Layer 8 of a small transformer language model trained on English Wikipedia (16 layers, counted from 0, width 64).
A neuron adds its activation times its output weights to the MLP's output. To switch it off is to set its activation to zero at one token and run the rest of the model.
A neuron's activation on a vector x is GELU(gate . x) times (in . x), where the dot is the dot product.

Input weights of the MLP neurons that the questions are about. A number n stands for (n - 128) times 0.0026.
n21 gate: 129, 98, 139, 101, 95, 213, 230, 88, 117, 67, 140, 149, 174, 46, 77, 156, 165, 134, 55, 192, 213, 150, 147, 93, 135, 111, 134, 148, 191, 141, 84, 133, 96, 57, 131, 131, 64, 133, 164, 112, 246, 200, 117, 125, 210, 177, 132, 73, 107, 85, 142, 122, 94, 91, 141, 147, 128, 126, 111, 153, 143, 111, 153, 107
n32 gate: 51, 119, 104, 133, 124, 105, 135, 170, 132, 110, 106, 72, 179, 100, 132, 153, 143, 124, 194, 79, 154, 92, 157, 96, 90, 151, 22, 168, 70, 187, 183, 157, 138, 97, 122, 137, 102, 167, 114, 107, 169, 145, 132, 183, 210, 111, 73, 132, 121, 170, 145, 145, 53, 97, 202, 113, 166, 143, 61, 148, 134, 127, 126, 175
n42 gate: 100, 121, 139, 155, 126, 135, 156, 55, 166, 140, 90, 158, 72, 127, 161, 161, 163, 140, 77, 140, 119, 144, 127, 116, 51, 124, 108, 164, 199, 83, 205, 66, 181, 110, 181, 141, 137, 127, 94, 158, 162, 147, 142, 139, 176, 125, 103, 62, 145, 87, 100, 144, 119, 180, 134, 108, 169, 123, 167, 136, 76, 135, 101, 82
n84 gate: 71, 86, 158, 133, 162, 88, 188, 42, 94, 162, 106, 74, 85, 108, 148, 117, 87, 81, 93, 159, 114, 141, 178, 109, 68, 143, 137, 137, 135, 101, 131, 110, 90, 131, 188, 142, 135, 113, 155, 130, 204, 155, 122, 46, 129, 91, 120, 59, 145, 111, 41, 38, 128, 98, 180, 117, 80, 128, 69, 145, 134, 84, 166, 185
n92 gate: 73, 144, 96, 120, 160, 208, 63, 99, 133, 66, 113, 228, 171, 119, 109, 79, 82, 138, 125, 155, 166, 55, 112, 95, 105, 107, 100, 83, 153, 134, 130, 120, 122, 154, 192, 115, 91, 170, 99, 56, 187, 165, 135, 166, 105, 125, 127, 119, 145, 41, 138, 96, 152, 170, 45, 174, 78, 167, 249, 162, 113, 167, 156, 97
n100 gate: 130, 164, 138, 113, 92, 182, 127, 42, 116, 102, 179, 141, 144, 142, 166, 58, 77, 115, 101, 93, 159, 98, 151, 149, 99, 68, 84, 101, 95, 99, 160, 113, 149, 147, 108, 163, 185, 149, 212, 101, 138, 134, 127, 128, 93, 128, 130, 58, 194, 203, 175, 173, 84, 94, 135, 130, 156, 148, 118, 124, 147, 54, 78, 116
n109 gate: 134, 141, 140, 177, 194, 134, 141, 108, 123, 210, 158, 110, 120, 110, 82, 119, 129, 99, 94, 142, 203, 79, 95, 144, 97, 126, 159, 106, 154, 166, 119, 179, 131, 82, 176, 122, 72, 177, 143, 72, 115, 117, 121, 73, 130, 136, 57, 88, 119, 150, 68, 91, 123, 152, 175, 87, 76, 162, 73, 238, 134, 152, 69, 129
n127 gate: 114, 210, 153, 75, 53, 114, 149, 130, 146, 61, 158, 170, 85, 150, 139, 96, 174, 196, 86, 189, 108, 94, 154, 150, 120, 153, 162, 157, 174, 77, 166, 96, 125, 38, 152, 140, 158, 155, 155, 220, 138, 155, 194, 150, 174, 104, 106, 141, 94, 125, 192, 158, 103, 190, 174, 172, 73, 179, 117, 76, 139, 183, 181, 192
n21 in: 118, 183, 120, 95, 162, 161, 84, 123, 126, 164, 117, 93, 87, 178, 70, 101, 111, 132, 223, 126, 110, 90, 120, 174, 164, 122, 119, 101, 98, 139, 145, 148, 94, 105, 87, 109, 142, 133, 109, 101, 92, 138, 168, 76, 79, 128, 126, 140, 185, 154, 143, 92, 164, 133, 140, 120, 80, 148, 130, 81, 108, 86, 127, 169
n32 in: 209, 110, 168, 145, 125, 106, 97, 179, 166, 158, 93, 148, 221, 134, 133, 145, 134, 184, 122, 90, 89, 121, 91, 107, 145, 88, 186, 161, 134, 94, 96, 122, 142, 162, 80, 116, 66, 91, 153, 214, 81, 52, 165, 171, 166, 134, 164, 206, 120, 115, 82, 117, 128, 151, 134, 98, 94, 180, 183, 164, 144, 119, 126, 208
n42 in: 127, 101, 130, 155, 69, 100, 126, 54, 154, 129, 148, 106, 39, 154, 158, 136, 123, 121, 89, 184, 225, 110, 103, 117, 52, 150, 124, 148, 77, 95, 156, 112, 123, 172, 162, 116, 106, 135, 171, 159, 137, 74, 95, 161, 159, 82, 130, 163, 94, 141, 134, 164, 67, 141, 85, 101, 86, 85, 179, 129, 109, 96, 100, 69
n84 in: 66, 151, 182, 167, 94, 62, 168, 178, 113, 101, 160, 156, 118, 169, 74, 97, 116, 148, 86, 73, 122, 109, 95, 32, 133, 73, 107, 84, 103, 121, 147, 166, 150, 42, 90, 136, 181, 134, 95, 130, 133, 140, 128, 88, 124, 152, 173, 127, 106, 145, 117, 227, 141, 136, 144, 105, 167, 104, 139, 80, 170, 95, 193, 157
n92 in: 80, 187, 117, 122, 179, 92, 168, 98, 167, 181, 167, 47, 59, 107, 159, 111, 121, 108, 122, 116, 94, 128, 94, 87, 43, 149, 95, 152, 139, 113, 95, 71, 153, 204, 104, 102, 181, 174, 55, 136, 160, 163, 62, 58, 146, 102, 106, 152, 101, 111, 157, 84, 172, 98, 127, 74, 108, 128, 141, 67, 141, 139, 34, 150
n100 in: 85, 129, 83, 112, 149, 208, 156, 92, 112, 52, 131, 185, 205, 83, 122, 73, 123, 178, 122, 131, 124, 60, 120, 166, 112, 119, 109, 170, 160, 152, 88, 135, 146, 199, 127, 152, 164, 74, 116, 116, 205, 67, 74, 164, 118, 151, 154, 127, 158, 65, 116, 93, 64, 155, 115, 94, 166, 194, 136, 151, 134, 69, 160, 122
n109 in: 139, 146, 165, 183, 91, 146, 144, 183, 36, 177, 156, 149, 110, 185, 101, 102, 99, 115, 88, 137, 93, 118, 70, 117, 123, 125, 107, 111, 157, 104, 206, 76, 147, 120, 172, 92, 153, 149, 116, 137, 125, 121, 76, 164, 113, 64, 94, 188, 113, 108, 128, 158, 72, 129, 92, 199, 196, 221, 117, 129, 158, 102, 124, 118
n127 in: 29, 102, 193, 164, 102, 120, 110, 147, 176, 74, 150, 105, 132, 171, 120, 76, 119, 151, 141, 112, 139, 154, 73, 120, 143, 125, 95, 150, 75, 98, 89, 99, 192, 206, 83, 151, 114, 192, 112, 181, 196, 112, 34, 207, 90, 203, 119, 201, 88, 107, 132, 99, 125, 122, 148, 136, 170, 123, 163, 212, 86, 150, 156, 188

Output weights of the MLP neurons that the questions are about. A number n stands for (n - 128) times 0.0022.
n21: 70, 120, 135, 60, 123, 138, 180, 204, 144, 123, 247, 156, 150, 125, 86, 206, 152, 166, 86, 163, 232, 154, 125, 94, 80, 126, 146, 140, 204, 173, 57, 181, 100, 63, 109, 168, 58, 103, 170, 157, 218, 238, 115, 166, 158, 188, 138, 103, 162, 63, 164, 107, 119, 133, 134, 173, 86, 122, 112, 117, 105, 102, 139, 158
n32: 100, 112, 93, 135, 166, 115, 91, 103, 96, 79, 177, 109, 100, 119, 149, 113, 144, 102, 63, 92, 176, 173, 170, 99, 115, 187, 91, 132, 120, 140, 160, 47, 112, 150, 179, 128, 134, 148, 92, 62, 166, 115, 23, 179, 119, 125, 126, 52, 170, 126, 176, 101, 99, 133, 93, 111, 118, 70, 175, 66, 76, 134, 153, 160
n42: 159, 145, 101, 136, 202, 60, 97, 181, 166, 125, 119, 120, 180, 120, 26, 130, 91, 115, 137, 122, 87, 145, 107, 120, 178, 79, 126, 81, 28, 142, 73, 177, 109, 141, 77, 166, 168, 61, 98, 144, 167, 149, 140, 96, 57, 197, 123, 126, 170, 143, 115, 118, 165, 53, 148, 135, 136, 155, 7, 120, 194, 106, 103, 166
n84: 139, 14, 84, 63, 93, 185, 74, 113, 123, 137, 85, 114, 148, 58, 121, 123, 133, 134, 92, 123, 107, 149, 117, 197, 122, 140, 116, 133, 98, 175, 141, 154, 82, 179, 152, 76, 144, 154, 117, 145, 87, 124, 191, 140, 120, 139, 148, 160, 120, 126, 90, 56, 127, 78, 91, 137, 133, 182, 36, 130, 166, 183, 82, 139
n92: 154, 128, 121, 155, 126, 167, 98, 152, 52, 96, 70, 178, 122, 69, 50, 121, 106, 211, 120, 142, 125, 186, 131, 166, 170, 103, 110, 104, 166, 176, 98, 93, 124, 79, 62, 126, 66, 53, 84, 213, 119, 59, 215, 145, 153, 216, 108, 121, 156, 105, 105, 144, 101, 107, 90, 202, 101, 116, 168, 152, 130, 153, 76, 121
n100: 172, 169, 163, 182, 174, 167, 101, 108, 126, 155, 130, 101, 114, 142, 196, 165, 93, 101, 109, 94, 182, 109, 126, 121, 110, 94, 124, 93, 71, 93, 177, 171, 134, 76, 115, 195, 166, 111, 160, 118, 73, 155, 161, 76, 110, 156, 166, 111, 197, 162, 207, 116, 215, 140, 134, 123, 127, 101, 137, 138, 102, 122, 76, 150
n109: 156, 137, 118, 71, 140, 92, 169, 97, 145, 18, 82, 155, 207, 133, 165, 123, 103, 101, 161, 100, 124, 143, 160, 142, 150, 72, 192, 142, 114, 95, 87, 133, 143, 159, 97, 141, 129, 125, 113, 157, 147, 157, 152, 136, 137, 131, 177, 74, 159, 55, 108, 195, 130, 135, 157, 141, 99, 29, 151, 97, 186, 61, 215, 137
n127: 186, 135, 137, 127, 78, 161, 106, 91, 180, 91, 93, 166, 98, 131, 174, 102, 180, 193, 131, 106, 86, 112, 115, 120, 140, 130, 26, 206, 166, 97, 142, 101, 174, 107, 174, 89, 209, 109, 98, 151, 135, 86, 191, 98, 147, 166, 93, 39, 149, 158, 91, 188, 71, 201, 94, 181, 135, 218, 144, 108, 75, 121, 40, 75

Each question names a token from some text and the token that comes next. It shows the vector x that enters the MLP there. A number n stands for (n - 128) times 0.038.

Then comes g, the gradient of the next token's log-probability with respect to the MLP's output, scaled to length 1. A neuron's effect is roughly proportional to its activation times (output weights . g). A number n stands for (n - 128) times 0.0044.

"r", then "ate"
x: 128, 136, 182, 160, 103, 112, 174, 142, 128, 166, 144, 140, 140, 89, 144, 75, 111, 100, 157, 116, 86, 113, 151, 127, 159, 119, 96, 112, 136, 88, 137, 113, 144, 159, 197, 151, 154, 143, 135, 121, 77, 127, 108, 109, 171, 120, 124, 182, 95, 101, 66, 135, 104, 82, 138, 91, 170, 132, 151, 144, 141, 149, 95, 113
g: 127, 112, 140, 112, 113, 155, 95, 121, 142, 152, 109, 185, 195, 118, 124, 130, 134, 103, 175, 126, 114, 124, 110, 110, 73, 81, 166, 124, 157, 110, 122, 136, 156, 166, 112, 66, 133, 126, 113, 105, 160, 110, 118, 110, 125, 130, 124, 154, 151, 87, 149, 99, 161, 72, 198, 126, 156, 78, 153, 138, 158, 150, 105, 143
Which two neurons, each switched off alone, lower its probability most, in order? n109, n127

" football", then " team"
x: 142, 110, 182, 153, 145, 113, 152, 149, 71, 178, 120, 65, 163, 110, 143, 131, 163, 123, 95, 123, 127, 110, 181, 95, 119, 100, 102, 129, 129, 150, 193, 147, 100, 114, 124, 128, 93, 74, 139, 115, 122, 142, 108, 144, 103, 129, 140, 133, 120, 133, 126, 133, 98, 164, 98, 107, 167, 142, 153, 172, 121, 162, 104, 102
g: 154, 137, 176, 138, 118, 128, 187, 138, 174, 198, 81, 113, 124, 159, 118, 121, 130, 135, 128, 87, 118, 134, 116, 142, 136, 78, 144, 141, 162, 147, 156, 154, 137, 127, 125, 94, 118, 100, 172, 126, 138, 144, 163, 135, 178, 170, 206, 112, 124, 102, 134, 104, 126, 136, 78, 133, 126, 121, 141, 76, 143, 80, 146, 129
Which neuron, switched off, raises the next token's probability most? n32

"2", then " +"
x: 124, 132, 155, 200, 154, 165, 104, 119, 133, 138, 159, 108, 104, 127, 136, 151, 136, 89, 122, 143, 131, 79, 122, 125, 127, 105, 109, 138, 106, 81, 174, 166, 139, 160, 145, 178, 110, 105, 147, 158, 127, 140, 109, 164, 185, 143, 98, 154, 112, 114, 97, 164, 131, 126, 125, 91, 152, 163, 185, 128, 153, 153, 179, 88
g: 97, 137, 181, 100, 161, 107, 103, 158, 133, 129, 123, 79, 160, 115, 98, 111, 151, 135, 135, 141, 112, 143, 101, 121, 172, 92, 157, 150, 138, 129, 131, 92, 150, 78, 218, 171, 125, 84, 121, 77, 89, 157, 140, 136, 104, 123, 116, 153, 141, 94, 148, 127, 103, 168, 123, 79, 120, 152, 132, 140, 115, 92, 117, 98
Which neuron, switched off, lowers the next token's probability most? n42

" stat", then "em"
x: 117, 123, 138, 162, 110, 113, 106, 130, 116, 175, 150, 67, 175, 100, 136, 82, 143, 92, 162, 143, 108, 123, 183, 102, 74, 124, 104, 75, 107, 106, 138, 114, 73, 107, 134, 96, 76, 103, 156, 140, 129, 124, 154, 120, 93, 136, 170, 173, 112, 165, 128, 156, 140, 103, 109, 139, 115, 130, 160, 103, 134, 141, 99, 158
g: 133, 130, 133, 153, 155, 90, 98, 133, 115, 122, 141, 85, 194, 149, 124, 155, 135, 147, 169, 123, 139, 149, 142, 156, 126, 171, 118, 137, 172, 89, 143, 163, 166, 118, 117, 114, 166, 139, 176, 157, 158, 148, 109, 108, 138, 129, 172, 169, 127, 113, 198, 153, 151, 115, 179, 143, 159, 96, 118, 121, 78, 177, 103, 108
Which neuron, switched off, raises the next token's probability most? n100

".", then ")"
x: 149, 138, 141, 118, 102, 165, 129, 134, 147, 168, 158, 110, 165, 103, 143, 118, 94, 134, 88, 120, 79, 116, 158, 112, 156, 137, 183, 77, 125, 136, 197, 164, 143, 136, 162, 146, 149, 75, 125, 134, 148, 121, 112, 113, 116, 122, 76, 150, 95, 178, 149, 145, 103, 139, 118, 108, 181, 143, 125, 90, 163, 153, 130, 116
g: 116, 170, 131, 180, 167, 135, 116, 121, 144, 140, 127, 125, 155, 95, 119, 121, 118, 151, 137, 122, 115, 142, 150, 113, 74, 129, 115, 102, 143, 137, 187, 72, 153, 57, 116, 142, 106, 111, 116, 54, 127, 154, 120, 157, 126, 141, 99, 156, 83, 113, 84, 113, 164, 97, 111, 99, 142, 89, 145, 140, 129, 137, 66, 157
Which neuron, switched off, lowers the next token's probability most? n127

" 28", then " |"
x: 127, 95, 170, 172, 118, 151, 148, 144, 118, 158, 139, 86, 133, 104, 126, 121, 140, 116, 165, 118, 144, 62, 114, 134, 91, 146, 133, 153, 138, 100, 171, 165, 136, 131, 151, 152, 87, 109, 123, 163, 129, 161, 129, 102, 155, 96, 182, 181, 147, 114, 96, 157, 161, 97, 114, 80, 139, 168, 169, 185, 117, 135, 167, 94
g: 119, 152, 107, 177, 149, 91, 116, 132, 111, 96, 97, 130, 115, 86, 112, 129, 140, 131, 87, 120, 89, 168, 153, 125, 130, 123, 80, 172, 152, 127, 175, 110, 79, 92, 171, 89, 112, 138, 128, 51, 145, 180, 137, 165, 101, 125, 102, 149, 108, 134, 130, 155, 126, 166, 129, 110, 92, 131, 124, 139, 159, 104, 125, 71
Which neuron, switched off, lowers the next token's probability most? n32

" |", then " Pr"
x: 132, 139, 130, 129, 97, 174, 103, 99, 119, 170, 128, 77, 127, 94, 154, 118, 134, 128, 156, 121, 142, 99, 167, 157, 123, 145, 72, 102, 91, 95, 164, 144, 132, 125, 141, 163, 147, 105, 133, 122, 128, 139, 161, 123, 108, 164, 145, 155, 96, 138, 95, 168, 127, 219, 154, 127, 111, 161, 163, 129, 133, 124, 180, 90
g: 151, 162, 117, 114, 121, 91, 83, 84, 153, 150, 114, 131, 156, 133, 220, 115, 88, 133, 182, 72, 115, 126, 119, 165, 133, 132, 134, 150, 106, 121, 122, 93, 145, 90, 167, 121, 173, 123, 81, 163, 132, 158, 117, 104, 141, 127, 161, 135, 111, 128, 134, 131, 72, 126, 153, 143, 93, 143, 141, 81, 146, 149, 101, 149
Which neuron, switched off, lowers the next token's probability most? n92

"od", then "ic"
x: 126, 120, 154, 165, 179, 137, 131, 120, 108, 152, 148, 97, 87, 88, 119, 115, 128, 154, 108, 151, 145, 88, 177, 111, 120, 123, 159, 117, 125, 89, 160, 118, 112, 140, 182, 168, 136, 148, 142, 150, 103, 116, 65, 162, 146, 105, 158, 148, 165, 150, 83, 143, 112, 165, 167, 90, 169, 123, 175, 150, 153, 162, 99, 142
g: 145, 144, 163, 83, 144, 103, 122, 158, 127, 107, 169, 152, 159, 149, 171, 116, 161, 131, 175, 122, 188, 151, 104, 151, 133, 118, 159, 99, 188, 112, 111, 171, 94, 114, 146, 131, 151, 170, 186, 114, 123, 126, 141, 97, 112, 124, 179, 121, 74, 125, 133, 150, 142, 129, 136, 158, 176, 162, 118, 114, 144, 76, 109, 116
Which neuron, switched off, lowers the next token's probability most? n109

" D", then "iv"
x: 115, 135, 135, 168, 101, 132, 119, 139, 109, 195, 113, 86, 132, 110, 169, 125, 104, 81, 117, 98, 108, 79, 161, 99, 105, 158, 105, 83, 93, 94, 166, 151, 104, 152, 163, 135, 138, 180, 149, 179, 158, 166, 76, 141, 126, 96, 148, 130, 138, 96, 120, 122, 114, 126, 101, 133, 126, 139, 166, 123, 138, 181, 145, 115
g: 105, 140, 154, 150, 125, 113, 113, 139, 138, 183, 175, 104, 146, 113, 165, 103, 145, 98, 238, 126, 109, 123, 128, 134, 94, 140, 138, 139, 178, 96, 101, 155, 143, 136, 146, 126, 155, 115, 79, 146, 108, 180, 153, 161, 181, 102, 133, 170, 141, 87, 124, 114, 116, 139, 127, 115, 156, 126, 122, 134, 152, 150, 117, 172
Which neuron, switched off, raises the next token's probability most? n92

" of", then " the"
x: 122, 93, 169, 103, 84, 151, 170, 70, 71, 132, 153, 97, 85, 111, 146, 72, 95, 133, 125, 147, 131, 126, 150, 114, 144, 116, 154, 153, 101, 106, 163, 140, 94, 134, 134, 147, 103, 62, 120, 116, 133, 140, 93, 102, 149, 132, 174, 146, 113, 143, 109, 145, 135, 168, 130, 106, 166, 138, 159, 139, 126, 133, 171, 139
g: 94, 93, 118, 77, 176, 133, 171, 190, 102, 108, 116, 114, 91, 128, 89, 107, 126, 132, 138, 165, 122, 123, 122, 138, 129, 189, 144, 111, 133, 100, 96, 139, 98, 151, 93, 139, 89, 143, 149, 105, 107, 142, 103, 114, 150, 137, 82, 149, 130, 151, 127, 70, 185, 146, 137, 141, 105, 156, 118, 158, 64, 157, 142, 149
Which neuron, switched off, raises the next token's probability most? n21

"==", then "C"
x: 98, 123, 134, 126, 129, 187, 143, 146, 117, 189, 108, 126, 150, 109, 196, 127, 130, 107, 177, 144, 101, 108, 192, 166, 106, 182, 117, 148, 131, 140, 160, 144, 111, 114, 84, 128, 117, 54, 116, 114, 128, 149, 106, 129, 146, 174, 154, 126, 156, 158, 136, 117, 118, 169, 142, 156, 117, 138, 132, 105, 165, 158, 121, 103
g: 136, 120, 143, 114, 117, 120, 151, 204, 166, 148, 106, 124, 77, 139, 118, 114, 110, 150, 128, 100, 143, 119, 141, 99, 172, 87, 123, 177, 116, 185, 130, 162, 97, 112, 85, 144, 103, 150, 124, 164, 141, 154, 88, 140, 184, 126, 103, 174, 95, 118, 53, 129, 130, 131, 133, 107, 127, 162, 93, 158, 146, 128, 102, 130
Which neuron, switched off, lowers the next token's probability most? n32

"\n", then "=="
x: 113, 96, 130, 136, 126, 154, 161, 209, 104, 143, 128, 135, 122, 82, 215, 117, 127, 139, 124, 154, 132, 145, 204, 102, 107, 150, 133, 89, 106, 145, 142, 174, 134, 156, 103, 111, 103, 60, 113, 138, 130, 142, 124, 104, 144, 142, 113, 156, 105, 151, 142, 172, 123, 124, 153, 168, 128, 124, 171, 115, 134, 138, 137, 86
g: 99, 158, 138, 119, 124, 121, 120, 113, 90, 135, 103, 100, 91, 84, 92, 119, 132, 108, 127, 169, 95, 117, 131, 135, 85, 175, 80, 120, 134, 153, 92, 103, 90, 124, 101, 111, 118, 133, 198, 70, 123, 146, 104, 146, 120, 114, 151, 122, 132, 117, 131, 160, 145, 178, 103, 120, 211, 117, 155, 136, 168, 124, 101, 86
Which neuron, switched off, lowers the next token's probability most? n21

"oard", then " ("
x: 122, 107, 139, 131, 112, 88, 154, 140, 132, 165, 116, 119, 138, 107, 131, 155, 147, 111, 95, 134, 160, 85, 201, 136, 119, 68, 93, 120, 137, 95, 161, 134, 79, 127, 148, 158, 75, 110, 119, 109, 137, 124, 87, 130, 172, 136, 131, 183, 100, 184, 113, 174, 157, 153, 134, 136, 167, 110, 167, 152, 116, 166, 117, 132
g: 163, 151, 93, 135, 175, 134, 74, 157, 164, 132, 175, 91, 139, 146, 202, 121, 103, 141, 178, 159, 82, 114, 85, 129, 118, 150, 142, 78, 144, 112, 142, 132, 98, 145, 181, 132, 146, 135, 119, 82, 112, 129, 119, 113, 168, 136, 115, 127, 123, 132, 93, 106, 152, 132, 118, 103, 122, 87, 167, 139, 69, 108, 124, 120
Which neuron, switched off, lowers the next token's probability most? n21

"\n", then "-"
x: 144, 105, 157, 153, 107, 163, 156, 179, 93, 145, 147, 116, 122, 88, 215, 122, 116, 153, 118, 165, 138, 91, 201, 115, 107, 152, 123, 107, 105, 116, 121, 147, 122, 165, 100, 133, 124, 62, 106, 155, 138, 154, 120, 113, 139, 154, 96, 128, 112, 158, 156, 158, 118, 179, 126, 87, 118, 149, 157, 140, 140, 156, 145, 112
g: 106, 152, 112, 126, 160, 97, 103, 116, 118, 139, 113, 177, 102, 124, 161, 113, 107, 146, 127, 11, 130, 103, 125, 105, 136, 81, 129, 166, 190, 122, 116, 168, 145, 170, 94, 124, 120, 109, 89, 86, 147, 78, 120, 122, 126, 155, 153, 108, 136, 114, 136, 144, 123, 94, 131, 132, 157, 120, 159, 127, 122, 173, 141, 128
Which neuron, switched off, lowers the next token's probability most? n21

"ig", then "a"
x: 153, 116, 157, 141, 106, 108, 137, 136, 87, 164, 124, 74, 116, 111, 167, 99, 108, 173, 128, 121, 143, 78, 145, 163, 136, 120, 155, 94, 197, 108, 138, 159, 113, 141, 144, 187, 157, 137, 146, 125, 190, 139, 108, 85, 155, 103, 125, 184, 122, 147, 90, 116, 99, 131, 97, 176, 171, 115, 155, 181, 117, 155, 107, 132
g: 126, 118, 136, 132, 113, 111, 166, 154, 85, 110, 123, 84, 207, 97, 109, 115, 161, 116, 131, 223, 85, 115, 135, 135, 169, 116, 127, 114, 129, 126, 68, 79, 172, 156, 117, 163, 125, 111, 163, 96, 95, 151, 110, 149, 135, 152, 112, 149, 87, 108, 125, 107, 125, 149, 154, 153, 116, 124, 143, 124, 114, 140, 149, 159
Which neuron, switched off, lowers the next token's probability most? n109

" start", then " as"
x: 131, 89, 138, 131, 121, 123, 142, 122, 79, 143, 119, 91, 162, 146, 150, 120, 107, 91, 122, 122, 169, 92, 176, 91, 120, 144, 121, 168, 124, 108, 193, 145, 117, 114, 115, 130, 118, 69, 144, 121, 119, 133, 87, 114, 125, 91, 144, 201, 155, 151, 162, 120, 150, 135, 130, 142, 178, 165, 164, 162, 115, 185, 111, 139
g: 122, 169, 134, 101, 107, 125, 127, 104, 106, 117, 116, 134, 119, 142, 197, 128, 111, 149, 113, 148, 86, 146, 119, 146, 204, 200, 155, 151, 134, 83, 101, 153, 86, 161, 161, 143, 134, 116, 148, 44, 121, 135, 136, 131, 111, 116, 157, 95, 84, 127, 101, 147, 124, 158, 151, 107, 122, 136, 112, 116, 84, 133, 152, 105
Which neuron, switched off, lowers the next token's probability most? n32

"n", then "es"
x: 151, 119, 116, 188, 96, 95, 143, 118, 131, 111, 176, 113, 128, 85, 139, 114, 98, 128, 157, 107, 128, 141, 191, 107, 131, 98, 134, 69, 140, 84, 136, 126, 121, 162, 146, 137, 135, 141, 105, 141, 130, 133, 119, 128, 146, 129, 187, 130, 136, 176, 103, 140, 128, 89, 112, 116, 157, 104, 191, 186, 118, 132, 107, 74
g: 91, 116, 120, 123, 121, 141, 122, 128, 124, 134, 168, 129, 7, 137, 97, 133, 133, 103, 131, 148, 124, 102, 136, 133, 110, 109, 111, 137, 105, 67, 116, 157, 114, 122, 110, 154, 164, 128, 124, 118, 155, 152, 112, 160, 161, 126, 158, 144, 135, 122, 116, 160, 175, 216, 106, 125, 119, 156, 108, 150, 170, 109, 99, 107
Which neuron, switched off, lowers the next token's probability most? n21

"al", then "id"
x: 137, 117, 146, 157, 48, 130, 134, 136, 117, 148, 144, 104, 120, 96, 150, 72, 100, 125, 134, 115, 128, 122, 115, 121, 171, 127, 122, 126, 132, 125, 125, 199, 66, 117, 117, 102, 142, 109, 104, 166, 131, 142, 128, 122, 190, 124, 178, 127, 131, 130, 124, 155, 183, 129, 126, 115, 170, 96, 186, 182, 157, 137, 112, 119
g: 157, 125, 146, 160, 139, 133, 150, 133, 118, 133, 153, 182, 133, 132, 120, 128, 114, 119, 124, 127, 136, 130, 100, 78, 124, 94, 143, 117, 133, 106, 178, 36, 90, 113, 101, 140, 160, 177, 130, 164, 149, 110, 87, 99, 141, 108, 69, 133, 99, 173, 135, 114, 109, 175, 174, 147, 135, 119, 166, 152, 120, 76, 121, 146
Which neuron, switched off, lowers the next token's probability most? n84

"per", then "t"
x: 143, 100, 125, 145, 91, 143, 140, 112, 82, 104, 127, 109, 134, 97, 151, 94, 115, 137, 106, 111, 160, 101, 165, 129, 121, 146, 160, 93, 180, 116, 100, 190, 131, 79, 165, 160, 93, 94, 110, 162, 113, 128, 111, 85, 110, 114, 135, 190, 124, 131, 81, 162, 113, 122, 137, 136, 176, 148, 147, 130, 150, 190, 95, 95
g: 110, 111, 109, 111, 90, 130, 113, 92, 99, 102, 157, 68, 35, 119, 122, 109, 137, 92, 172, 173, 149, 144, 124, 123, 224, 151, 114, 131, 157, 163, 128, 166, 125, 154, 131, 140, 127, 162, 110, 119, 113, 123, 141, 110, 118, 133, 95, 134, 147, 134, 93, 123, 151, 72, 140, 113, 151, 103, 121, 138, 112, 156, 129, 148
Which neuron, switched off, lowers the next token's probability most? n21

"od", then "ide"
x: 124, 134, 144, 149, 126, 161, 144, 144, 99, 153, 159, 107, 107, 108, 151, 99, 122, 161, 88, 142, 145, 92, 153, 111, 125, 141, 181, 120, 137, 90, 165, 130, 114, 144, 155, 149, 122, 154, 125, 174, 117, 112, 63, 167, 164, 103, 170, 159, 162, 143, 98, 149, 122, 156, 170, 107, 171, 107, 181, 144, 134, 141, 77, 137
g: 93, 125, 132, 103, 104, 129, 74, 122, 143, 168, 153, 191, 161, 138, 115, 141, 142, 137, 162, 121, 169, 123, 129, 116, 171, 104, 161, 118, 141, 83, 104, 122, 76, 87, 182, 151, 153, 133, 64, 106, 109, 123, 103, 150, 136, 94, 154, 167, 135, 115, 131, 138, 74, 123, 121, 123, 63, 133, 107, 125, 149, 165, 123, 154
Which neuron, switched off, raises the next token's probability most? n127

" R", then "u"
x: 126, 95, 147, 145, 84, 141, 147, 115, 139, 190, 126, 95, 123, 99, 173, 119, 96, 127, 137, 120, 162, 93, 174, 95, 126, 141, 122, 137, 124, 80, 175, 148, 97, 190, 180, 132, 102, 187, 114, 159, 138, 180, 109, 127, 134, 132, 164, 172, 122, 125, 151, 153, 119, 97, 109, 142, 116, 145, 152, 146, 167, 156, 134, 129
g: 140, 124, 121, 125, 100, 139, 142, 55, 70, 125, 88, 77, 75, 131, 87, 104, 110, 134, 111, 179, 101, 136, 120, 169, 112, 173, 112, 60, 90, 123, 157, 111, 107, 158, 125, 106, 110, 135, 125, 84, 112, 114, 129, 128, 105, 186, 122, 119, 139, 157, 101, 113, 135, 121, 63, 135, 123, 99, 146, 144, 116, 134, 143, 120
Which neuron, switched off, lowers the next token's probability most? n92

"om", then "ore"
x: 126, 111, 142, 172, 164, 113, 122, 80, 109, 133, 151, 111, 103, 76, 126, 96, 91, 108, 136, 119, 188, 113, 164, 60, 127, 129, 125, 91, 115, 85, 132, 115, 106, 108, 159, 146, 187, 163, 121, 147, 135, 117, 112, 153, 127, 125, 137, 100, 105, 160, 142, 167, 140, 133, 163, 114, 153, 147, 204, 171, 123, 126, 109, 126
g: 95, 137, 127, 116, 142, 175, 137, 121, 129, 123, 120, 142, 171, 142, 83, 117, 140, 117, 130, 99, 99, 117, 107, 133, 172, 120, 129, 163, 151, 192, 136, 86, 150, 128, 69, 97, 69, 151, 134, 118, 168, 90, 124, 103, 113, 115, 123, 77, 142, 80, 134, 111, 100, 134, 157, 133, 77, 117, 157, 127, 70, 176, 164, 144
Which neuron, switched off, lowers the next token's probability most? n100

"on", then "al"
x: 136, 106, 148, 186, 146, 92, 111, 141, 136, 162, 115, 112, 134, 59, 136, 131, 83, 139, 113, 117, 156, 99, 179, 118, 125, 117, 158, 113, 153, 72, 123, 128, 93, 127, 174, 143, 153, 123, 118, 123, 143, 118, 109, 114, 156, 118, 120, 121, 110, 176, 109, 163, 129, 137, 127, 116, 137, 119, 191, 159, 132, 161, 91, 77
g: 128, 111, 128, 95, 110, 136, 118, 98, 101, 156, 164, 143, 183, 155, 115, 108, 103, 115, 124, 92, 138, 155, 135, 77, 153, 140, 151, 33, 107, 166, 124, 134, 109, 143, 113, 141, 159, 170, 139, 85, 107, 113, 113, 120, 159, 145, 146, 171, 96, 140, 175, 121, 165, 81, 154, 124, 98, 118, 115, 168, 177, 128, 108, 106
Which neuron, switched off, raises the next token's probability most? n127